Layer 3 of a small transformer language model trained on English Wikipedia (16 layers, counted from 0, width 128). Numbers have three digits each and are written without spaces.
In attention head 1, each number of a token's query is one row of weights dot the token's vector x. The head spreads its attention over the tokens so far by the softmax of query dot key.

Query weights of the head. A number n stands for (n - 500) times 0.0012.
q0: 512567474515264615472494435332390491411593497412428485350511415268299517374445703449700453503537655449473404500407575374307509536503447405450609549525494568644476588623535558552559444765532404454488550413632365419604425559463338401418531602448399485538570457521527316494500491534470407607439621488541641366573235537480506586548561485576387473527760527497658584634307301440588533477456
q1: 623438490367453614341580456597487451517415602360446451327740330280511516430365465387470364442474643557615437500404529565367613585593260456377478516586545577720325743524644540545538424608780446497397500589480625285670609322591218367477468613317624558410569562568564377563474468615557518311469613422563467456314411323481631533483582537633477594348785610507462576560433355500613541586614
q2: 510434420437568417412770554338526409493654349373524477295658443374437484535576657432540333377500583432548364562500661490336386473621400730541613484462528574560354476493406603497583483300570632601333390605524565558559643537565463359568522403385510301497355846340510469533367507500250560429389560398520453507480445490713490588462553352647594332510831673677651553538514524490755593613470
q3: 533585340377509515668595685574475439380449481718476654347531606596686572514500588500422471542679298524608506566539477629455340386570603559486542584640439546650321400554553522292539544549657534454612397525560359536552341446408518659656528417457429518269518537643551597407566391503381633420408547351658465637565431608619479566382465381605547494548458637637475439383481518440447364523379
q4: 744596616617283548410436453693476629334358496573529416656456486518530473507328704267447585605565528460489570516504441686620521673610734652460403566425145444361540573387593338622554631430507374500560535459609345573489471324711771389411371620673346256507493337496349562402534669462321503464459244748567557565419471500380342431438402393412657639634441548475636591483621338573422321458400
q5: 308417424500452517484564598490609503413466553448510602531725680464630589614464639435526617346697643642378513196497487419435513605210346404421405507277410623577351613462473721441395643566540561539467253554623571517264299362464463522445465435257584517656359474446412294493477514580503497341441537361527390392467390736471534562445493473483470577293586670544410503510422537620727417656456
q6: 709520552487710466494483477388525558599705427490661390460494569351455537344507717538503448456567569437467366534537342286537551380680365619397475506437377493510214402392526767849362709436493500584575546712389654385500574477404430507529412618503560490320527606577656662415630399421540643400452388580618546331415554446595483391409383566435543477507490344537604503587545513567355250533701
q7: 335682319275427611487446612586661631429383417585325546500414750493508361599397565507429425504452678464536546520562416629394542816615457445578594422346351515507478430485611537799428454588571569458493454456632343460452493359542482667313699479671385419257430573373554265553524470614580578482355773493468539605707669490324363290496588662397634496635386333366325567585869478566593338514457
q8: 425719559273433451399490474560509431437536457588600584442378491434463395530581473479628494536506434490542437459286429488571690503683560675419331425551484338513625734510614426365476538491569409345456424497545506565467532650454568336625500656421589458563363537413743604428500433375573569458313262433399462299216497411400481519679562602566599525284734549426433456569305781516633464497513
q9: 487543585475526530512458532381433483726507520546471472507445519349503527473642700546613443490488395315529449500451356450356460412361618597467577553476430667490277250500433542710439782566551815406529691385539675683427415655400467348411527417633574480332556522338616500582519395359526488590248311591427631423443533537276452528467450584659439487221566563458396579524476471559545608611587
q10: 544434388564554679583539511539412552459362526798424692290568518441411356550430319449259556467681518367388549477783455545572686450719408584409454423446518129447647453569695543345436356215609476393645412439257511580633641475566381561507331497526518467504332583543568515433473485735575513299485511525592468589571525373568461486482486379366643493561639427457581329705444654195387500274358
q11: 653518671422479584408520394616497578610580479395600564680611534523414606465463359529480544424444412438459547768517321592351444472546605500513500587613705599500266594254595339673273358357500341440473439555323569451437590551517652643513481516391787514601325639593394378406602525578586555479521622383470351431199330565448411573420497609486459480607619560524328443275270383343755503463619
q12: 692472540581417317363675517507565256592486607566455557785307578245625391500534749641500493594438527628393443566368563540260536535468384669561429490539596529412569521288425532606588453507614343337446639445573479594468538424467552423467412474440627388409465523545431395416329284376668346455298459428510415397480455677510551530304386771439630681427353317590516510174648565615531532537507
q13: 483524530463415580620473490358706728479562786331428337548500490427514691736656607403464523503581309507462520512466645712565422551340779362647324510731668567584323417442554403693304500348560594342523748430483596603483445517461592511393542646451581693523403552486299531503497429503531309595430449572450661687477565526403503457590397679661392432466472333466619580615436446538382455543446
q14: 549432565540433549442607559496455534641463688429493439399542390417658510635688352355460252781454598530448540218440622546515645578579361524580684446322561351548363579481537531774500402532514574689325416580305537571375303659514619579493455479439537350456410432741711665652221840535279308319492288389442632758547463606324526696564493622522437566708553576455423395445368537553595508365595
q15: 492442574478443307308643360515429407333546582745527544698604414496520606631614714522526403408705634477591578607454558373588359352508563475380561533674612617653458435603664392360169430529732468398541541404279432420767614466696375427417603453314436355470604489485523699408403591256504567364558362171370713349533542432608549689446581530452406432561427438564729669493358798596631423459732
q16: 645261640457554571444527630633566507672463517398443396567459559507854544656418360640578470507599595503694542586443419503513484550272592500319432412557599524520590598601563466431459448555373393610441480628503564439510416573111299293449446592305613524411371371349717605588385636551547500593606510300342388620454497669465447452707415543369473530487466592350746575528490623402427517549520
q17: 426489578633694452341308704663675515695489333352680454463490442496523360476532691399500590489448536354368450510341641545541476526411370452462414450466256628352558437467464433541534378263318555338583615521493592699347577529314196212608486246653641507604541518635420522397493370646667659322590399387518655464626603570694369620678447533686511602299459548493555440394798533382446678608529
q18: 402563549898407516564358512657631349504473444598461526418569470429536723688828520562598398406445398558620515532391537356683570403700511576756413511500456500355253512438473422397576515683489423545534504619582430562583275231537314578368580555512642594716375548604546434447264283658669466612532519700401428504394367235324608418633391462295868431632375457492496568590302469426199547617496
q19: 647534551398597712328607749363402477347575597489590699515479621504496469538453453603294562331457504608601424643462302443526632269625555461322544590468584327474400746459441469554507339424660666572650427528402575549630575248396444643372669479393249496416526514582366718500447469762674503556286423716548548478485346337390207493447583589171400456597458549515493515678547485221471390281651
q20: 474485500676657530545700478607423619500541554500343366646323434529113507486620371639515680587496456369649558630436536389477504694618474405524524377651523477666701655639559644607433595720591560687493456346466347515462519355407242353340489585302296157489330654537474436616514539348522294463427367507430636377265394603581355780424609585646574470661455626604613558639492541696702417533518
q21: 405478314401377405530346655311290563411489373606551468399456401384631668635535345462605663740373532525475461414405413455482424428658269459493651612544504656500345708387390619496374341591398418618518610419398453278422496457396518389510357689743454591557763569316364376546493699473547571543349717442546777457475307445664478642533395536489557543493540456241388346594485590387571240316657
q22: 433530346264688470658395428431531470439430718430586455626369432484575417577645493654516597503403342329487577624453544484497494556460584583346620474491642429451457553593276512672503481379651721494678494515596388347372526520535282637613534374678569447568487576368398420339362418653526526447419581411377422615458563638394343424714497291555592294563263524734503465555400605666461457468392
q23: 465518462462658464620497542483586550514299562642391633595725534418300663582510386387476452337443380486433295429472510627398252588432193444484628524579622471386479571786562548558602517547432430534658424441479496578288634503456496250277441660489382436383301540553524528398427763537378397580464590734586472650459514340463409392415612312545604566202297625465589585500617451288697482579535
q24: 381286572453271339554606555584490508723292645720618643663378355504523455414338496482493428474283608459507360770734610518500387282586496431607520439479379523478404500511402327610608518375543469255486721341664459537443696533426659390563646458440474444478433443526485355324489584622357375438549180658565395507543582570423507365478257529536624376349474421459451314397438228295224433536369
q25: 419578336428339433453334613691668612646482662474588443489497600557768313456436397368681332515431604445693432497493521660500434474511389712520625454548336492414624637691208550642507718391482490500518511428563562426690562620244390539656703656314392780493537602511308563496410546393391523362298442515486295446486467288338337528445454315493478392705641593467276418585473449316554655564637
q26: 454385393604433550399570507521467475514397635414479548614513573462409378490658341443469441578564306525769524335532282416518696366284462603638356428483467453667493346518399529736274427381528370565576254460600585389576465479581401045436487557381476290486224446394451500393726434433395585454363643486611382542254507648590630673561483367469493567274611360419407500414386426468643590493591
q27: 517430617416572378383537562381361775539625575611541397648653541637571618561279489294580500448272433243534460447594265457299447476517375416410526510710405511422421517486256614373484537440718403417699348506493366601247379534589476423588671493303650500601594398572633535544454500484613613483570439716601530374493490575503602751643447548675456646555493591572549550551468575642595709460568
q28: 398540514341327621460496367518524533578246459343561588348503638609672691453500557688378451522449352590612170549460524583489758370529482530403415493446386444504399493544336414589541479465419554479383677517718468573471594475510453339473466232261568282549442587324317500742311530466464458679393646504595362855422326640681736406617402689514593504583482416619500700527462403485440347574550
q29: 496375601631684492567360420375331649433508492608550663650439669210342218304332576540463421350576500355710776318303452540635409443597417493543488519486571319282435485346383676386450489507355467412365410643593634554488477705618488537435608642289640554358612482557603253519478476573527541439445617572534587762496400565486652548725429360466212652297256558462576671418420283600783585515428
q30: 381549346291445624558310309474524436462267588694710514470225630554283390689514280370436540545427670577537601594452110549663321364380602510548488507476590735395595500478609470538562669539421570652572576531496493467278470361511422578479420591455704311341332525518438615737447458674540431518353377559543554559692548577479398369623675511529558584681351500276510582314238449641493384388442
q31: 500492364392564354483331387403560326368466641550621353470350348625574426419611377425449541550511341470689507611572595645302475311512690610193273361401411586749508600393396514601546559555404489609307626642687481172535496508823455564353550579427478405422305395428406431448630842385662466440682701621422474361552428554453339613554595406307508493508561531406550621359453568466191588526777
q32: 570631542548628590588520513637726524433338626414487548431369316468428515457596400572529668427241178388566587485606285597580453595436468460620500628605375544571592493642578515395466510408420373623723477460593477566281421471506371637462534519742507673497467412378418566516506462612480450448561435615587710513787255516338742399530529448616454608480410507576522359632620382444516570416493
q33: 461341818425538429516545431503765518550259417468465591434316230595453390448612293450429636521368340368448398624759544689644656458549438536568563416382361658497438370608569382450578483406615336647500674549328476560674678479590444363530500629362503440633606500372324482618533554536396645545600466552514408528548454345349742530472632383694576328375549532531510561578478233542603578541503
q34: 486377490559436561410566277460538493322591306629584399426247632546358612259484465430468454480440592500440604528358477526372503386422497425531532555541449397431653442537487408479418572448246440481615480522547473595548299606571611635395487369671662625425520253420427439660487510538467586643541441543402576700539595535132696584578529351746291367510296595420538513541353507432487703352517
q35: 599604417428642707508585334319278467596541508381643381402704592540214383679441619457433364426616799671638425303361465310414484293413516637458430595454583643320557500406448657554676504457674815285384688378570435516309414371516516409597718268488488196448632617528670562567558610712435493443475528366723516787232492666512306344455472528584492444687673554415604650356483828545464492392653
q36: 296483543446555524617548329595539581412597525469387437362500520487500337740613525458480564538432520801764420466479579667434464401402588741551563603548468698298606691541203390370445209384637471652466413237510548507384486333487490536454361598357368230661601457353653666580451504575439631510468486462581449531426396500481347358327443514497449341500354503486410583577428445631422559450442
q37: 615236227249550507582609334658407438558414416622472483432607549424735354533369478689531556589530646504535396390400425561432419461698563473427710545570420478598447615582539406555397601383631534640580277732446489353518578694551568440632350395395514500316478687245408482320557433439398298429384346387382441571462532301608595527798386722594546352518496402436590603669674479550441550576458
q38: 530408493286745667485457477480557469438503427707369497480548368419330706487500416452542609263430510540396614368537490606706695604578632547365633552491342728635457537719497469428563198380431456539490530607476597635668463417477426778449487516455384703477503481322460541513474503443550479437339530590329348603497541328316607506307653590677570490419371445396522513500528250300457480434434
q39: 546319434626780254612642538463550523515173387626432595542668481397437630528493401680423289473522752330451478469508638680504500194208615521394330518358960449533270412584381510380457755555445554351652671419420341519481591380500610472331621453311575462559500525357470523596554551758451550654500411410493333436433557529625538362588471541630639526621335538579436628616713624508507557437414
q40: 467225653701339333709496333598648755620408466500423372405552414539621548510361492542511693529497407588383471637504616556518399664248716589388786642414567752493507293570504500448349343581393431567525493589312383507496401631746441162604476570526587669529504416602282434450629432580504416478343457427518514475529367462465478560374550540532496424200385370332307535623649351581701382471338
q41: 633545514356778656432681423471373391504728625300621400511580684479458510538628538684489450371573669573577454544755500643581392540645338576637461514624620511410241385327164681496300378560550628493550514377352218663515540555461397294389541197537482507461500581628445504507385671458489581686530496613676511525514504430341645222437528475575446547544537343643548610227496456415417500532609
q42: 562324567462723434472466477599420504709635321558527522431631666578603507504391536368481327558369583738631399461268526445283562638457462410407678425597689619519623749713568835599402477407436827441440458245372435384429357561518261414496612269559489500590601349392309547459335532394355531366740580404519409347489581489562725674477444389459736340531675500377377317457436431745337340549587
q43: 586709509568611600567513324653417578387389533535465497532631556463461506355457358557334481602320522598724571422535597391414714446397357485385368647358536539506535420570488593743435466643512524451267295429583434487410519604655348665494438446390441535373436646554465545309524368494447610597694494516370516572475742425569544445522531538509462578497474471632580463479474613184565372367650
q44: 363524464454656490381418573569528537439470569661404342407613650323236559584629659528506546447487442563464490670480471566543611414641376621491265529590510268490388443430513573452428678388394584388376653410510420617585546553430507595453360431500674436367386675603787637432437341318457344378449627645542435411578553620494618688540574300649579293503675497361484448509403375513683587565664
q45: 485511511368434630302468515529462676298276549629427642434610231316843473293610401566408596335649507555726411443412377601533653482363328613456496493664269477579438747500547493664414493507706528532575368555368340691455580388308522535462503406485504445361592360485562463596556371555518594536522439217600453554618493545500420465253454496329294673336729344496562412388519362739400400379540
q46: 309486487341304267417365355402441616568390517296414294317425419571610503429703601626596399420547471603732581570560308503640560695631467674528486494478469568552586487563539436473565409465587484516520676404497298667429537566411444571472469408378700654513628510404724467513516334431638577507578516503526350477643490330635378353440506490500490635590456439437578693568486328624412393545182
q47: 615458608486368451628387465613464475383483712549559614629353565352776448409412587431234582493549303417375311500559520540643474739454469533662932567536493614544628493326681385568572466631571592563347697490538632517589382338497361470454513589376497360646641646462576448314563486438404589541493326573629534472422406464346400507630631448476555613604521648704618591419305376580544507748603
q48: 561602357248470548509682533560506308503732708378540607537456510500472525594467413481588546574544500657607565472389558813561519574497503491565346672478575690625653588513658436641434578607373475477356589572348423662541450420757383386525481468387553611441652384503583547269529587525430387400671256740510437523356540567592590478625471278369507576694378374610355519572472407649428456664460
q49: 383468562507507629591374374510470590334741573667588373472570486582456497359768607587585597514503372588574545487518429439294433416321493477438424534536504834569451468482340597572275410585459394361517538540386641429586606556371451418577394369378563329669129703644598450558490625423528456532705323272497323188548528420423367371489555329707615472479414572556500514507765623607673529500535
q50: 469721617544672500503357418480422602246552564622703587424523351430689500391453500500383561528781311531634289513580298405472467572500652452731282427487599585476281500573612361489532709576443575536514463664594331431472545555576565379493364408616285434601423487397647510533480418621329463414433649449476483750723601379454565609524433636736524384510469293689510627356496483441551612419442
q51: 577518370429359677430518453668381567496544388295319521558586393496609412412542386589788283467558635298312719278256608306500593453643721449480465398391630392529677698438557324678391613535475360615607496679518359453419319648639388720565561514474593442355551483688518533373476481538540477399693603597532407536543456552562504347515345758631475550504581445482691718318530367442300401585486
q52: 324431585683674448551510426532509431520487637490400409643494246560674761557519500552472491620500399442387541314419497648594420423513265382371472509467533384478445559406414485553549576238469479699468544488575474367507626462581600479469297657349494520484605435564407409437697517512705483567365541326677557490478572567250577478699497628778452653423497428532460472512298519415395601497417
q53: 538754606440555611390646350578433398549541486479538527438368349576652513554450761601457547503464507531432846522555444402383578401590396372503658384580615496766670725431483506248436350444557245415356661455534514455308490575539490416506542549340419607289379454425721341533552319665524339378388601527534423537386445539510391510552427578433669480514289566626339430557675490593288479436568
q54: 692477671690489572514470578614574313355470504624507319403609343540577431385456356564710599320638445459601573469508421557508596545746584521285260431636294646445533745586563380485535413302656391382537610364485418500435451670453799849465567475405493662613428740552537372427308737472496603570348382474401405670434624291306478615455482330409448448556368675426398413413554504263577236460390
q55: 556293497429576612529343479445539521596597511423517547458487531440404503416584374392503669862330419503714520352500547490563487610619592471552656343412507585595507353517418399493581453553443425480734320374507410375687652383543538265470549355355411577666566414583620451520549680451308313407408704342537446363629263290493431636549547606378329733690720447383542373638601483392456493449340
q56: 585597404651463795544424617725345500485382485537515582404562435489428479336661515176749543212479443551379178725581496507470283489399496428637567710462459285608452422415583470406410461496425621701446367696478364385534364500680500418720572479552525441590444454423562252539469263354376438558519439507363496464493493674497584521819400511486576605757522448493351311346458595581601455464594
q57: 696360358474396295486507418644525687508687673440504457347560438438404514510373484496569624590504573455526522268455539482324692530280581514601512590752389554573660432661540507164588635536330475374420412315290396353595534567253489520553461528462456421471409668556652365729301422429596278489450551433537599370723598535539567410575431489449459470459357439597300370194512786628797560358666
q58: 417617706303634617414526433371545664553421723601772410530556562395404659757605667493478569605468562400515482605594418255305663292315654462535652468437458665687715455676474462351531598658410556479584595583620422583641399644568563551542528443716669523515605304541337545348436450461356325500549449389642482611540545578507197586365348349460474629262749337381504457396259611455661598544629
q59: 385444584371400539637593548579487305631361410714764540517559432567762548529618496490450554584684395521604537623462547341490526625553517438452745654643383464442762423629435595411549723590736513520588554494420604406479694583447281463375474540564538570697496573510603643554579532520586469304546459428548439472786231618415617626437618490480249486448377313476350544600475283402602714480438
q60: 490426593632543520658582687454512652584265442527559363239494390369524405466449583459561581540506552602546522452434560425467478507393646481515634398549591639286477317606347425520559468433538643500503613525430391610402592277538523549597590509362301540574357712316317706452491627737454526520554435402468328490632702466516516462420708484210458627569760450677298538457424438550526517561435
q61: 757595650521529380659368704678426504393782719435468842504690454462481597433570703404486426424302504582565591641417417459514582478599613517537346733733518441369557424598504609515662454635497554683458585604348457464493507464534568580425480589489464467419678631349336514580633298412525449568474362403563511511588572671418336552307681717588667560604489569722544653413451375601443791342550
q62: 459483638477396527261347497360427386448646406575314765470207447516350522531546496743451579473449451500574431555612682394371381460312430513399529422380631517397557578568556580379380668685146513594421573443561608537472375624335503572551560388668383486444462319399373527523490500439329587711579354416421430503526425570462430335459428393345376610497476517500529402415373359381523340655636
q63: 294453369727531382418477343546359441279523372395446571512500667635552708558639484328507277593416387461431398662430585570593662623625492261460434683413279520318327469787717348630663481526534478415557402428640662516804531458444488377463471449543363426337277463539366438635364516317389627573658321292701333350466698423558485470363433691481615722322508461581478301507544281605663688383626

Each question shows a short text with each token's key, already scaled and adjusted for position as the last token sees it. A number n stands for (n - 500) times 0.0023.

Then comes the last token's vector x. A number n stands for (n - 500) times 0.0093.

0 "n": 398440491602443562501491376650601670507480343421516466584321573558442583524427507418453420502582470572380608377549383410480299318577359523452557653533457443533594605663522523433387462674530625
1 "am": 575401500564440527516425312755691549505613453416579564460263619498598552574404306484493384602409488514398713530546379421364277338453321540647495644447391455559609643618484557389486447577469529
2 " War": 683317353640349611575417274870617596569706327522601437493363621498610621519383426435479276479475541479293689500483290373376376367496390606542581675500420427532541584561465494324553430565426465
3 " pro": 583368548495221616694428286776695629511480375363502523476350586527594608513406413426453369563415644442259826493581258448349181346522426551472507557570476374530584576541502518403525465630553612
4 "te": 461453517382361639616500328784679755450572472384529486490425661591516557504393311388483382605539564413405777476678387347360213371538427531404568597556499474629554651645572483385547471653422545
5 "ster": 442419690426434549569552248800643619512597337446609502484377672529454587601398274449423404592480490436485727429583369335345320302503337510500501537590359469440584642641507631342476345708453556
6 "s": 430592650368392524520443429755679640437569427462582402526325647527486576555397391464521434489487453512527587446638394420379274298520374497490597592518398449601552627621527529388425413725474594
7 " ch": 565613663199427567686541371815627689477520345366507441456479623500567624605382341451593435565395411486630672406635293369332360448540450607539511590478460484542590648583480480371465473663541550
x: 509320505556431469319459529406338398554434521500487507468586542406559529577551517604466333427581464360546523495475478572402591585477486444582519429358626481456485282469403515403408594600542591548603568751508436466561531509446385534316384479554396383498508488681471419523442421627541716302479592502453542506492461589568488366483495449468426550422496457459337575534648481427474558360638
Which token does the last token look at most? 3 " pro"

0 " c": 513512315720340643570566270845696636550513356380611526458437505554573607600397365445549393554386426563360688602547228491335246304561359598530514610404391409543580660544513490367467506639507498
1 "ri": 552354443615400595647478381856630622445547400345579537517250573509507572574534336475539337504479422515385727579598365356442222340543462524604550677512436472609555641598474597383528464636395543
2 "min": 594332523449440591509427378728660616416471411385487545552345585518539583535451371500385401594553543465361731459514369350342158338476387603542604582559456398485487678646558487445532370617431601
3 "al": 535499568386474525517416358683647688549474352489582516523329527502585486527338342465500496585538618354354748498551421404397296343459311607604595647478426462596644639619493488445461453666481505
4 " con": 413490631403279632670451306776664610517496359345540494486338561548591578499364351456499362504418624328376778392559267479314279414527403568469599613502486358601577589613497503356520524628499566
5 "vi": 499438693339347600634497359714654578521601292416476443537305504544500580639450350456508353497549465434449677411693435416431186429564446534540520705494402480460583655575463535434496483552475593
6 "ction": 451535653282490632534617305718698657639589330428541547515401612494536554621376385420463425544527456418454699452609361379358265461499350575575548608491494565532624682706473489318373384690442564
7 "s": 501556589363440489519432434757689630429566410456605430538332641520489585553395405480513444512512419605581541447626383421393281318510369505500599564523409466600550621594536485382433419722469600
x: 587586439495430551385563446533428403596471503495433534447591629518463293437572558492565381535592497586432392420571352425330507540448502431615575419370434349562346609475372749394457708405538739467461491545559511438573548466445445426419432533522626596487428629476478378546369595465577534453550442506348633537546619523627511458363502568515488491479535423518559602606453416310616501415667
Which token does the last token look at most, and with what share of its attention? 4 " con", with about 80%

0 " be": 469547317751276616573569267839657625547487286366580516520343567575506529579425380428519350605456352622368669605514304508445239357543342524586473532498427391559555627579428475340477482615555614
1 " a": 598460432691337694474614182826728667511512348405592370486352540571550602584353377432555435651485391602262713614578215525429275284524336551531553628438429406529586602615463580409485418627533561
2 "ut": 538395530527348667646436314712654613563531376408562445493319573643507485722418337483474384514445553528337807499588372422395163357534299584545523606483414452558664667693587623406504438654391569
3 "om": 543438666474427500511467356683636641416529353472614498506333648528613552593449377530448360492540578508450714489594363440340290282597329495499448557483297480630618660589459465393512373583429480
4 "at": 513481656379424478522498353773626625486519370388611482462311600603563433539400343452459328573515543431533754474659429371390262342513296585582550629477445451591633691569499525354488490664420528
5 "ical": 502594538389494516465382366661632562529566420507541394578331597524585519502434440529441519543557487442432630480594356502322432275514410609620553590425573512644571695644444522339426477572431439
6 "ly": 461575602226448543602472411784751629599588438468679459576376623618445579544425403371519356568563414410489690422598374490377248294624370550554556585479456396593692659719360514338373476673438493
7 " ": 568620584227404588679565342780696680510488399403645471518385535517543579536386375488499446543405474505628568364660342517312306389525338654528550554481381425516537628573442519387499475679502555
x: 568361494444478535374488467501462465654599491506425547495632578553460303576580552533476362483625369559526537430521374578255529574431480380722578348438480441538375503444400649426536718554574853548553525599593430426574588492513507593408467518499526468459465484667409439515407501602515822600549525418530590391480548583669444522547437474455454411513515460460479462499566453428510623546526
Which token does the last token look at most, and with what share of its attention? 1 " a", with about 60%

0 "\n": 514496338742373580445554149783694638483547351363570450513314534537516605510348310444498398542458346652328495534479191489347297344537333528531565619483431431545525549635466568340455466684518548
1 "==": 667371397713339581516588169814658656402602307352545469562341501442525610528415311492549378566475423493271626555391274375266389315475393539615627562349447510579529601586470526328494418639478533
2 "P": 546364553628377655576483369835691652508508384468557447515357560472569559587377330442565407553401553488342778520578175511398260336524431510523589605529462437516572590594549558346515502641475534
3 "ro": 568546653504384488565503280816630572450618424388600539522297634531508519590473443456489536619488599469363666518501300472469269283550466427545528623537387326548549627531465596298444485635434559
4 "duc": 406364685420442529526428285694507641547575425371503450589393526546560597539407363448498448490481582451423638442476309425300365352610387470456516647577352458550567710539509524355398447628478496
5 "tion": 561507546511527488513521268663700629457599395489502571534473525497451563526396326462454433473524553484442654454559353465444311461521355543500539588445508586596584722659476518366430538652512467
6 "==": 470610736402349649619614226803655673406598276369544489537322513444526593514408334504535381568483322542560725389454293395227430339489384552589632549368449497589530585594468515318496397635472544
7 "\n": 622608684367372624664561218805692681505542311394576442475300550557508531518339329455501349526440379463680693364588188515283288394517321515511559599505410413546564513640464573339460429683489566
x: 516494475500536588318542457438472537558468460596358440539700437491531297566651571563442439520629444524491501363436413645254525586404490391686575443397446450522490426468442512428484748404540756532561631547514533373510406527522382471518577463444595423513514434511464583386399417679610743603466500492330463404558495496600526695489459493357464498490468483434485487436531537397631434467484
Which token does the last token look at most? 2 "P"

0 " in": 391542336722333792488523283816730583449519372461580416460349590564559574565366394408475350573483392747438589685548280516387190384511395585494551662460412327587524609663465600347528542646494537
1 "ten": 573455411631387672562445337692730638514602474415636505449312554545469546515391320411512372557468592587377785501539291408366210278561400577562588566458440399542584658600538633460484505618394611
2 "tion": 455474435592442552499471258659678656491581413502491561530438512484442580539410352464423456459549481538379645442547381441465286420533318556486562608428470592583582752630470530365443499647504478
3 " of": 576283563519375682522559292746729638437523380437622409569249548593588585602452380317499339530453582409308773519660305469437265400501335597562505653476478414513501632615481599318456489554472618
4 " in": 505349591496247730563518308836739571454516358473574431458349596565570575562379396411471341579490659306361739511698294513373207403520383602485546662467402330584522606646474600356538540652492549
5 "ci": 521385674317290509570486337726670718492590349395568535528310452546519606540395333499528422427542514499403692431681317407366271367525446513522502583513454544517605706604500584465452364549394541
6 "ting": 446576571475487538495539391602725602473494384545595368541379601528482481568435525412485381610626554527488533424676454444390341353567314527461499553492484523582578696625663544372505462490452552
7 " ": 575614611209403589690557335774696673524492406407631461516393536502550582527390359481504430533386482492629573359695362511309294389493334661547551569473375446492543625579443531384495468680486551
x: 545349514432440531424457458491433463644602477513443554495655580567460288572592542530471362477629376563529545446521395577302521579407503384719589349408475445537363497438389645432533725523557834551535519593597433432634597509515463589417475529470522472443478507656415447524418506607536822586543531413509592377483545584658435506538436469458450419506546451448481443519567494438518643505522
Which token does the last token look at most, and with what share of its attention? 4 " in", with about 50%

0 "lic": 515481337685451562451431367662614592540604389524538523429409615612587542611472373529491453614547517502384581555559447394433404340567408584592541620516421460611543746575459615392356466677445537
1 "ant": 534460441614465540536372367736681617453549366457521520402389539564527481584446376463507438549519475438492610523651385371452212369518291607594496545432449429537579631622477482482458483573481473
2 "s": 566440503475421565476386428683698614418557433431580416540318623522525567567410404468521439493517453407412593521608400475405257340502387519492579566517418464627525624586529474377415463700488595
3 " have": 653351504545239623540553212837725595456532314354537502470313483518449573617377419382527360544529698418305704515455252424480307358481332571559416468512474418533477620589414556375493461550507614
4 " ": 433455663385343650635563320766701664507503403414649447512387545517548576537395364489505430543391512400441754443633299508319280370487339645546561579473372441510563635575437535388489476672485537
5 "go": 369579644261351555608459298825735653506529444413519491524350477472513576570395418414428471468413490415366758519669343353347284257524407509548559591492480401511554667661497543363409450662372632
6 "od": 418604650263466560611523366762710568446529278359509493434316582506591541631396336492438365512458433447533689469661374402346298361528419560493438557469440384539574684620573561367388499617425566
7 " character": 633597635296363541676473208811741634550446341408484453528433608527560548592405338477417479532430474389494734395588321376314375431630389518522553566434398431464542695580409452423502471618484463
x: 484419441512635590631311492535560547533403491411566532513446581449559590606486412441499464500405583418625525439536509551295660541398448494523569478424468389526449314389541553504328625615615709525670617572539505481710525529422451491412545437537476420538468411512513468576367393499578669559595573503546589469357615538604592347461605429561459678581686477411442516487601500619456446527539
Which two tokens does the last token look at most, in order? 3 " have", 4 " "

0 ",": 309475250707347645476503211868694676502506328319680502490316570492530640675347375419561417563489256796444564643536329542395212291527353508502518652514455335545588627647437520390495538682528502
1 " but": 564416317615309654537521265859624697530504329521679469478445498529456570605331405426507393477545312649328612637486288554375276265548335547423479547529382389465546642596483546415402499631535581
2 " ": 556373523543317677615553285801694688524521386420643420522392545489552574526368337471502435550392553498326788521587289490318245358463340638542578576476394433504573628581440537389510483699492529
3 "ne": 476437597468426623673468370731687675496495414394585478527324558620466580474420478412517522560475560375357744463652357408468255328533377556469564596511479435559551596721534488324465427593480550
4 "ver": 405390674372394620604531343767659553553598392477555484509277565569467589649467382422480308471561543417389822474571361379365130259562310577424568604522392428609551697670495605404443414558386583
5 " full": 275559632424222699638488239820840669514494373355557415494434590543644617582354414470547355571431512323390779431536217410277273298544373570395612576514469308533673661622475587362570462583479543
6 "y": 441584661251340585567487326740740719443579413441608410514323521461519527564357377411513461545528512443557606385583404407389315297543398487508558649534403470553678668644388417317494431593506468
7 " mo": 522611652194290588691455319862664577488557365384554485508342523528584600613384320464477393532482491416614641372673283472316293412576408513456531566456464414536594623537457515404435470633513532
x: 389357414451524537285421471555376545534526433391478578511575536377576431622555501590597487488555614375435504412642479489309549599422547458585467450414390446480471292440431598400392716624490680559612529587513368444553583413462529507336486512571503369512447506658494407509375376637492707472491585481609519524462491554494405548489502443506545661501567482558420568649510388531553544456466
Which token does the last token look at most? 5 " full"

0 "rect": 547594436621416600537404322713675552549612506360482384576417514552627514484435474482430477523546442568479620550356363406363225402561488507452550605492475406577605701586557604442418499530477472
1 "ing": 513439458630424602467543316733738645433566293437553372642370548493537558616349425416484393636594416557354618520573457351362261252509292528585515636578411487531750670629499469314420467513506543
2 " the": 681337523617323678522661219823678620530555329388605342554281591568562666551432404390607382640453488563298668617558312477430277361519367582500458552498443376571596578624504621359501426624528556
3 " film": 595266438600222632642537214813692595554558390382469346489506604566619615522357315462469373687386615555284816536491314371332316446551358466554545674439505500431616631670461471311558435638470502
4 " and": 447340684461278647544498312811642742568533341493639472541361528445563595617388463408501350457490685338290642550646354607420300371554321505445443675539293431487580601616384576413455466587499523
5 " ": 448537665302350645668570317781680696514503395406638432515408541480529579515366333474513421539392453380484748393655337506300274378483332640548577566477387449503568624617456518377492469714504533
6 "cast": 319642669326393639622450267827730708489554377415509474444371578519496654682354393448454410611506425353462701382569319317287252339552389492408507649521444396545623725638549621365469467639410462
7 " most": 576667670240369646614483271782742573492541417349589403558478564571450569608440423464555465659479400441557694357664348546289281327495429547533524595404474398520574601678441597325512471594456418
x: 496392395482593529587487485412433462537446490460521527531572686515568742520383567483577398523511519478545629416554546544511573483414457612437603501481563427435421402475394466537406479515445754560563571543455612522631618643445476539221541395439498350537493526576406314616300454493531637484443654568554513478499496501659549534472426432450550625458712597536462560530463481537593476524461
Which token does the last token look at most? 7 " most"